Layer 10 of a small transformer language model trained on English Wikipedia (14 layers, counted from 0, width 128).
Take only the direct path to the model's output, skipping the later layers: a vector added to the residual stream pushes a token's score in proportion to its dot product with that token's output vector.

Output vectors of the tokens that the questions are about. A number n stands for (n - 128) times 0.0078.
"ays": 140, 98, 86, 18, 115, 130, 248, 161, 159, 101, 143, 142, 186, 178, 142, 102, 164, 76, 124, 88, 177, 89, 162, 154, 44, 146, 143, 80, 119, 120, 109, 160, 65, 98, 52, 130, 119, 164, 187, 152, 121, 146, 118, 165, 94, 143, 105, 106, 85, 111, 158, 146, 128, 105, 209, 90, 117, 140, 119, 116, 109, 154, 109, 93, 140, 139, 215, 133, 92, 111, 78, 186, 118, 86, 139, 130, 210, 108, 168, 172, 177, 115, 154, 165, 190, 172, 96, 189, 111, 128, 87, 97, 125, 102, 56, 135, 174, 118, 122, 119, 122, 128, 167, 77, 146, 64, 176, 151, 136, 105, 199, 165, 129, 75, 77, 117, 123, 165, 89, 57, 112, 88, 114, 174, 155, 123, 111, 123
"ign": 142, 117, 39, 163, 127, 117, 149, 100, 182, 161, 109, 188, 212, 135, 189, 134, 193, 105, 167, 131, 119, 127, 157, 162, 66, 220, 104, 77, 99, 181, 115, 115, 118, 156, 99, 136, 122, 141, 107, 162, 135, 118, 126, 122, 76, 107, 115, 103, 130, 87, 94, 152, 195, 105, 136, 121, 105, 123, 122, 81, 151, 179, 147, 125, 81, 86, 159, 86, 187, 104, 186, 109, 108, 97, 151, 106, 186, 63, 147, 149, 121, 135, 84, 150, 172, 112, 110, 152, 113, 157, 157, 91, 147, 85, 98, 146, 180, 145, 96, 158, 167, 50, 93, 148, 87, 59, 163, 116, 108, 133, 109, 109, 61, 117, 83, 153, 121, 131, 122, 125, 126, 134, 142, 126, 197, 80, 162, 149
"ates": 166, 119, 83, 154, 138, 89, 186, 208, 218, 82, 88, 125, 188, 160, 84, 71, 145, 138, 88, 86, 143, 71, 103, 117, 77, 159, 150, 136, 113, 130, 110, 110, 109, 149, 176, 132, 132, 188, 144, 137, 104, 158, 103, 155, 65, 139, 96, 91, 116, 106, 146, 133, 176, 127, 135, 97, 69, 187, 102, 149, 111, 136, 153, 175, 114, 148, 145, 156, 10, 140, 30, 117, 169, 101, 144, 155, 170, 129, 133, 152, 154, 96, 149, 195, 138, 154, 118, 164, 179, 115, 128, 123, 99, 95, 59, 161, 122, 133, 129, 99, 115, 116, 145, 131, 163, 59, 160, 165, 171, 178, 189, 137, 98, 105, 139, 119, 89, 173, 120, 74, 64, 119, 130, 113, 114, 122, 72, 151
"ver": 143, 107, 79, 158, 182, 136, 48, 131, 139, 88, 116, 115, 180, 139, 98, 153, 119, 120, 116, 155, 126, 115, 124, 70, 137, 221, 94, 152, 50, 131, 120, 130, 111, 154, 150, 142, 198, 163, 187, 155, 141, 192, 108, 149, 76, 108, 104, 63, 100, 121, 147, 107, 138, 163, 140, 80, 102, 126, 75, 72, 126, 104, 112, 135, 116, 105, 101, 114, 125, 127, 147, 122, 19, 173, 117, 89, 106, 94, 160, 133, 155, 188, 108, 112, 128, 162, 90, 92, 164, 69, 131, 182, 211, 126, 123, 141, 121, 178, 89, 125, 201, 142, 140, 124, 144, 128, 170, 108, 163, 187, 129, 95, 114, 95, 87, 147, 137, 128, 138, 170, 155, 133, 123, 142, 148, 74, 173, 101
"ut": 159, 131, 76, 136, 112, 105, 107, 112, 154, 111, 90, 95, 110, 132, 131, 136, 125, 108, 103, 187, 108, 118, 44, 110, 198, 231, 89, 133, 157, 101, 125, 153, 93, 167, 139, 126, 191, 110, 103, 153, 178, 199, 129, 136, 71, 161, 127, 150, 69, 123, 98, 154, 124, 76, 140, 78, 88, 139, 121, 136, 129, 125, 151, 227, 151, 142, 83, 128, 111, 132, 91, 58, 135, 148, 137, 110, 152, 134, 176, 91, 99, 159, 152, 133, 103, 129, 62, 142, 155, 144, 127, 124, 136, 88, 111, 136, 176, 165, 97, 107, 112, 144, 104, 100, 147, 144, 134, 103, 173, 97, 163, 168, 143, 156, 100, 135, 120, 129, 121, 147, 99, 157, 117, 144, 111, 94, 148, 154
"ult": 85, 142, 103, 116, 81, 106, 143, 107, 170, 133, 51, 109, 179, 91, 194, 133, 138, 109, 87, 187, 152, 127, 117, 100, 104, 224, 99, 128, 166, 102, 76, 118, 69, 151, 115, 121, 98, 110, 119, 128, 147, 108, 129, 180, 24, 148, 141, 169, 97, 137, 94, 126, 202, 119, 102, 87, 129, 159, 70, 105, 213, 86, 174, 164, 103, 134, 138, 108, 103, 147, 124, 148, 170, 162, 144, 161, 135, 53, 145, 163, 89, 159, 81, 172, 100, 140, 147, 130, 132, 110, 199, 167, 104, 116, 97, 88, 134, 156, 153, 172, 165, 183, 150, 83, 124, 81, 150, 113, 109, 163, 148, 103, 22, 172, 107, 143, 100, 134, 86, 113, 105, 141, 169, 137, 169, 151, 174, 104
"ment": 218, 169, 133, 152, 164, 108, 161, 129, 110, 100, 79, 79, 169, 47, 119, 249, 132, 70, 102, 154, 230, 62, 133, 157, 136, 244, 122, 157, 155, 136, 80, 69, 70, 160, 87, 145, 73, 180, 117, 197, 165, 169, 67, 122, 122, 160, 112, 109, 71, 122, 201, 179, 68, 216, 197, 89, 137, 151, 89, 105, 112, 150, 170, 204, 57, 167, 126, 116, 157, 187, 20, 128, 150, 104, 148, 104, 100, 63, 84, 202, 101, 135, 166, 98, 176, 197, 158, 119, 135, 113, 150, 104, 153, 116, 145, 112, 123, 77, 101, 86, 82, 117, 120, 140, 71, 106, 115, 112, 71, 93, 110, 94, 93, 89, 53, 109, 103, 174, 147, 178, 128, 98, 159, 132, 178, 154, 123, 120
"ict": 88, 117, 82, 57, 115, 91, 111, 183, 151, 157, 51, 124, 218, 142, 92, 170, 170, 147, 171, 165, 161, 148, 126, 178, 146, 158, 79, 154, 67, 135, 119, 148, 151, 173, 94, 129, 116, 160, 44, 127, 191, 188, 126, 226, 73, 165, 86, 75, 66, 153, 70, 107, 106, 99, 91, 34, 133, 131, 120, 115, 133, 164, 77, 118, 103, 154, 194, 182, 121, 189, 125, 110, 134, 73, 128, 154, 113, 125, 129, 151, 166, 162, 138, 69, 128, 172, 77, 104, 92, 150, 170, 80, 111, 41, 69, 143, 174, 91, 244, 165, 148, 80, 148, 86, 95, 105, 123, 129, 131, 115, 174, 174, 167, 54, 141, 96, 128, 160, 122, 148, 98, 159, 181, 114, 124, 170, 131, 86
"se": 153, 125, 108, 62, 78, 176, 143, 107, 129, 91, 53, 148, 132, 54, 90, 171, 185, 187, 101, 161, 145, 100, 95, 116, 74, 148, 127, 102, 92, 132, 112, 133, 137, 183, 111, 119, 130, 187, 176, 130, 160, 210, 134, 171, 122, 117, 141, 136, 166, 164, 176, 47, 60, 222, 153, 46, 160, 112, 93, 82, 128, 85, 29, 73, 101, 126, 134, 152, 203, 71, 87, 118, 84, 170, 140, 182, 182, 119, 106, 161, 85, 133, 173, 113, 61, 115, 175, 151, 117, 146, 115, 153, 196, 54, 123, 160, 114, 167, 220, 121, 155, 136, 73, 164, 138, 157, 103, 98, 85, 141, 134, 188, 153, 82, 105, 198, 168, 130, 81, 133, 114, 77, 144, 90, 123, 145, 132, 112
" s": 109, 116, 153, 110, 130, 124, 142, 107, 125, 123, 175, 143, 141, 156, 102, 98, 96, 146, 103, 132, 131, 98, 153, 107, 94, 156, 131, 122, 126, 159, 140, 109, 181, 130, 143, 133, 128, 114, 123, 86, 166, 96, 114, 153, 162, 143, 171, 139, 125, 110, 115, 126, 150, 120, 100, 102, 122, 123, 146, 126, 122, 107, 108, 149, 102, 156, 117, 100, 119, 138, 147, 77, 130, 148, 132, 156, 154, 179, 139, 127, 111, 98, 114, 156, 134, 84, 150, 98, 116, 141, 136, 126, 89, 157, 127, 113, 114, 123, 107, 157, 158, 124, 174, 158, 123, 123, 102, 124, 106, 103, 140, 154, 138, 107, 105, 114, 118, 110, 136, 128, 169, 119, 134, 119, 105, 155, 134, 139
"ill": 118, 108, 162, 141, 97, 79, 139, 164, 119, 139, 95, 77, 147, 191, 181, 129, 202, 74, 139, 133, 155, 157, 106, 126, 114, 146, 112, 176, 132, 89, 130, 74, 31, 146, 133, 132, 109, 107, 162, 97, 156, 178, 136, 144, 87, 111, 151, 108, 77, 135, 102, 119, 104, 73, 100, 74, 163, 111, 134, 112, 141, 193, 140, 170, 131, 92, 186, 158, 146, 158, 141, 180, 84, 110, 153, 135, 157, 98, 140, 129, 143, 172, 96, 113, 138, 131, 143, 81, 155, 88, 154, 134, 114, 82, 139, 150, 143, 84, 183, 94, 179, 156, 188, 110, 66, 135, 137, 127, 115, 159, 152, 81, 44, 141, 133, 131, 159, 142, 109, 72, 121, 139, 106, 143, 107, 146, 105, 161

Each question shows what one neuron of this layer's MLP adds at an activation of 1. A number n stands for (n - 128) times 0.0038.

n109: 145, 136, 129, 138, 96, 109, 157, 143, 115, 153, 128, 166, 165, 129, 121, 138, 114, 141, 148, 120, 81, 156, 124, 161, 130, 135, 131, 140, 143, 131, 97, 133, 143, 105, 90, 138, 169, 130, 172, 146, 127, 108, 113, 127, 134, 140, 151, 89, 142, 100, 130, 116, 74, 127, 149, 108, 101, 135, 145, 110, 123, 130, 119, 166, 131, 129, 109, 137, 152, 104, 171, 122, 122, 140, 95, 129, 137, 109, 131, 113, 109, 130, 115, 124, 117, 88, 156, 128, 115, 148, 119, 125, 201, 72, 121, 125, 127, 138, 104, 147, 124, 125, 109, 105, 105, 112, 134, 120, 127, 150, 176, 68, 143, 125, 140, 117, 158, 144, 129, 115, 127, 127, 133, 110, 154, 153, 154, 124
Which three tokens does it push up most, strongest first? "ign", "se", "ver"

n82: 112, 98, 132, 108, 135, 95, 144, 136, 128, 167, 142, 131, 137, 141, 77, 145, 110, 112, 122, 118, 123, 170, 145, 136, 140, 99, 152, 113, 129, 131, 113, 108, 118, 156, 136, 75, 145, 166, 141, 113, 108, 147, 119, 134, 129, 154, 160, 145, 144, 111, 114, 150, 135, 119, 109, 139, 139, 159, 145, 156, 129, 136, 118, 142, 109, 172, 148, 123, 117, 111, 43, 118, 119, 116, 69, 133, 162, 131, 143, 135, 124, 96, 119, 148, 121, 143, 185, 138, 163, 148, 109, 123, 113, 110, 99, 93, 122, 134, 127, 109, 120, 155, 122, 119, 129, 95, 122, 124, 125, 157, 117, 147, 126, 165, 92, 118, 127, 123, 152, 87, 141, 161, 147, 106, 137, 93, 131, 123
Which of these tokens does it push up most? "ates"

n74: 104, 123, 100, 147, 108, 127, 111, 86, 114, 116, 142, 111, 125, 154, 135, 130, 133, 110, 145, 159, 139, 99, 139, 125, 146, 143, 136, 107, 133, 94, 101, 116, 150, 129, 106, 108, 119, 133, 153, 94, 128, 130, 130, 159, 83, 116, 145, 151, 153, 97, 105, 108, 153, 95, 158, 104, 94, 153, 107, 174, 116, 161, 154, 124, 135, 109, 103, 150, 100, 117, 97, 143, 148, 80, 141, 168, 134, 177, 128, 123, 151, 169, 153, 161, 143, 112, 153, 134, 106, 123, 108, 137, 162, 153, 185, 151, 132, 97, 103, 107, 108, 146, 144, 139, 110, 127, 121, 134, 137, 141, 130, 122, 150, 102, 111, 162, 158, 84, 122, 91, 91, 118, 123, 118, 131, 158, 133, 118
Which of these tokens does it push down most? "ict"

n334: 154, 120, 136, 96, 158, 110, 116, 148, 100, 102, 169, 146, 138, 117, 124, 120, 114, 141, 119, 168, 159, 106, 140, 143, 166, 125, 139, 128, 150, 153, 134, 112, 67, 143, 134, 155, 121, 138, 178, 157, 133, 63, 119, 95, 133, 138, 117, 86, 120, 161, 129, 142, 116, 114, 117, 100, 111, 106, 79, 100, 135, 157, 129, 106, 135, 140, 129, 161, 130, 127, 148, 120, 139, 148, 126, 89, 161, 126, 156, 165, 92, 103, 127, 141, 121, 80, 121, 123, 87, 127, 140, 118, 129, 131, 119, 137, 152, 141, 118, 150, 113, 136, 151, 128, 111, 148, 97, 151, 151, 140, 122, 131, 157, 118, 133, 116, 92, 101, 121, 135, 110, 130, 92, 143, 121, 129, 131, 118
Which three tokens does it push up most, strongest first? "ays", "ment", " s"

n136: 138, 130, 115, 133, 136, 115, 155, 164, 116, 107, 131, 97, 158, 124, 135, 117, 135, 188, 124, 75, 112, 122, 147, 88, 131, 161, 80, 151, 92, 125, 167, 136, 136, 89, 140, 129, 109, 122, 127, 123, 144, 120, 129, 106, 102, 80, 140, 132, 162, 91, 135, 105, 126, 132, 107, 155, 104, 186, 130, 153, 125, 184, 118, 127, 103, 111, 126, 107, 99, 78, 106, 116, 114, 159, 119, 132, 96, 128, 130, 203, 190, 134, 128, 126, 154, 110, 104, 143, 117, 114, 111, 149, 108, 111, 110, 138, 138, 137, 124, 163, 144, 131, 141, 105, 149, 146, 110, 123, 130, 131, 104, 102, 217, 129, 107, 209, 142, 181, 166, 130, 109, 92, 130, 114, 107, 120, 74, 169
Which three tokens does it push up most, strongest first? "ates", "ver", "ays"

n361: 126, 91, 138, 160, 125, 163, 137, 116, 132, 67, 123, 136, 120, 135, 124, 90, 144, 92, 144, 183, 164, 144, 140, 138, 130, 120, 153, 138, 142, 147, 158, 120, 135, 103, 129, 153, 87, 159, 159, 110, 140, 105, 154, 127, 93, 167, 108, 108, 137, 131, 136, 114, 126, 149, 106, 124, 138, 158, 125, 121, 136, 147, 118, 98, 129, 122, 104, 136, 123, 146, 129, 116, 150, 127, 112, 36, 141, 161, 140, 118, 117, 103, 111, 137, 149, 107, 116, 149, 141, 123, 111, 109, 105, 107, 162, 103, 139, 116, 143, 148, 125, 121, 110, 111, 163, 130, 145, 114, 144, 100, 128, 137, 126, 95, 130, 107, 121, 110, 131, 144, 141, 123, 118, 126, 131, 160, 159, 113
Which two tokens does it push up most, strongest first? "ays", " s"

n24: 127, 135, 126, 78, 123, 119, 125, 155, 141, 87, 111, 148, 109, 145, 130, 84, 135, 142, 106, 136, 139, 135, 132, 170, 120, 135, 144, 115, 142, 149, 126, 139, 123, 128, 158, 117, 135, 138, 118, 120, 122, 100, 122, 108, 99, 130, 108, 141, 106, 132, 122, 158, 130, 115, 154, 93, 141, 134, 130, 94, 140, 146, 120, 133, 143, 93, 130, 135, 166, 129, 106, 134, 124, 115, 118, 149, 122, 134, 121, 137, 122, 127, 137, 159, 141, 140, 114, 146, 120, 144, 137, 152, 119, 101, 120, 134, 137, 125, 135, 106, 131, 91, 129, 137, 112, 146, 170, 120, 111, 145, 101, 136, 111, 144, 109, 119, 111, 156, 135, 145, 125, 117, 101, 137, 125, 131, 154, 98
Which of these tokens does it push up most? "ays"

n500: 141, 141, 102, 121, 143, 109, 127, 135, 113, 143, 140, 131, 88, 101, 112, 106, 124, 96, 149, 108, 170, 130, 130, 168, 160, 115, 161, 156, 129, 109, 142, 96, 136, 120, 113, 182, 139, 117, 139, 118, 86, 109, 147, 166, 113, 134, 159, 89, 118, 103, 154, 112, 103, 131, 113, 139, 130, 174, 165, 154, 134, 125, 126, 88, 105, 114, 137, 138, 68, 139, 151, 129, 129, 99, 128, 154, 122, 153, 119, 129, 103, 167, 158, 79, 142, 129, 124, 137, 115, 140, 116, 153, 87, 149, 137, 53, 119, 100, 144, 101, 127, 84, 164, 122, 125, 147, 111, 139, 135, 144, 124, 166, 120, 137, 145, 110, 124, 165, 94, 200, 98, 161, 132, 113, 118, 128, 144, 114
Which two tokens does it push up most, strongest first? "ict", "ment"

n184: 138, 99, 114, 107, 116, 128, 142, 80, 182, 121, 108, 108, 134, 113, 126, 130, 118, 100, 153, 163, 148, 99, 152, 105, 134, 105, 159, 131, 142, 117, 121, 120, 144, 131, 131, 149, 99, 89, 72, 114, 95, 107, 166, 95, 119, 89, 145, 147, 93, 133, 156, 147, 118, 133, 119, 116, 161, 110, 64, 120, 98, 175, 96, 120, 132, 201, 163, 149, 132, 144, 138, 87, 161, 130, 160, 91, 112, 142, 154, 119, 135, 122, 90, 164, 161, 124, 142, 105, 117, 177, 127, 144, 157, 126, 134, 162, 132, 129, 115, 107, 152, 135, 106, 165, 117, 112, 140, 145, 157, 116, 108, 157, 168, 154, 93, 113, 100, 84, 135, 138, 133, 128, 84, 147, 161, 105, 176, 127
Which of these tokens does it push up most? "ign"

n400: 149, 150, 95, 147, 95, 110, 116, 101, 74, 89, 98, 119, 138, 145, 114, 106, 129, 131, 170, 146, 150, 114, 123, 107, 122, 168, 145, 178, 121, 125, 142, 165, 116, 136, 110, 151, 139, 99, 120, 142, 130, 149, 161, 103, 110, 161, 137, 129, 121, 151, 161, 97, 75, 99, 125, 136, 109, 140, 125, 108, 127, 147, 165, 130, 120, 124, 138, 125, 131, 83, 128, 117, 146, 130, 124, 89, 91, 137, 128, 141, 120, 160, 119, 159, 152, 122, 164, 135, 136, 123, 146, 114, 117, 138, 124, 112, 137, 141, 136, 119, 135, 104, 139, 119, 100, 141, 157, 143, 155, 152, 124, 106, 125, 142, 107, 134, 129, 92, 105, 148, 132, 100, 89, 119, 168, 107, 157, 151
Which of these tokens does it push down most? " s"

n208: 136, 121, 125, 123, 94, 118, 122, 128, 105, 110, 161, 150, 102, 98, 129, 149, 173, 114, 155, 116, 149, 119, 108, 81, 77, 99, 160, 155, 155, 115, 131, 119, 93, 109, 197, 144, 125, 144, 125, 94, 148, 132, 127, 177, 123, 162, 118, 148, 153, 155, 146, 94, 125, 106, 108, 121, 134, 165, 106, 140, 130, 179, 149, 105, 133, 90, 123, 137, 157, 93, 128, 103, 135, 122, 130, 132, 142, 138, 153, 140, 123, 98, 120, 151, 103, 125, 128, 140, 146, 129, 88, 117, 125, 143, 129, 133, 119, 133, 123, 128, 165, 133, 128, 140, 101, 113, 115, 154, 125, 119, 106, 110, 168, 119, 96, 125, 155, 160, 142, 114, 104, 143, 134, 123, 106, 108, 129, 145
Which two tokens does it push up most, strongest first? "se", "ill"

n203: 155, 129, 147, 127, 113, 157, 169, 138, 131, 101, 131, 114, 151, 115, 98, 140, 140, 121, 144, 142, 153, 157, 109, 114, 103, 136, 144, 108, 143, 119, 138, 124, 139, 139, 125, 144, 91, 53, 109, 135, 118, 152, 193, 126, 137, 123, 155, 113, 125, 114, 90, 125, 98, 158, 96, 134, 137, 138, 88, 139, 115, 126, 176, 85, 108, 123, 114, 143, 132, 160, 152, 136, 135, 105, 132, 71, 143, 136, 114, 127, 137, 138, 126, 137, 160, 117, 155, 134, 140, 104, 130, 105, 165, 135, 159, 116, 147, 105, 78, 73, 144, 102, 88, 96, 107, 110, 165, 117, 136, 147, 116, 136, 129, 176, 119, 157, 92, 106, 135, 124, 130, 149, 115, 149, 139, 132, 101, 129
Which two tokens does it push up most, strongest first? "ment", "ign"

n27: 129, 152, 120, 116, 125, 111, 141, 127, 78, 117, 131, 145, 146, 159, 178, 102, 123, 132, 116, 124, 129, 164, 145, 157, 124, 104, 151, 115, 160, 97, 119, 128, 129, 124, 110, 147, 123, 145, 113, 162, 125, 124, 129, 158, 90, 147, 85, 99, 172, 121, 152, 146, 148, 115, 123, 138, 97, 154, 97, 122, 120, 100, 120, 123, 82, 156, 104, 109, 184, 153, 160, 84, 141, 171, 181, 96, 133, 154, 108, 99, 120, 124, 161, 157, 142, 115, 122, 140, 165, 102, 144, 111, 117, 115, 147, 110, 168, 134, 122, 103, 117, 75, 106, 137, 111, 142, 129, 123, 127, 144, 114, 108, 127, 155, 129, 135, 155, 109, 98, 137, 117, 123, 135, 88, 100, 101, 134, 152
Which two tokens does it push up most, strongest first? "ign", "ut"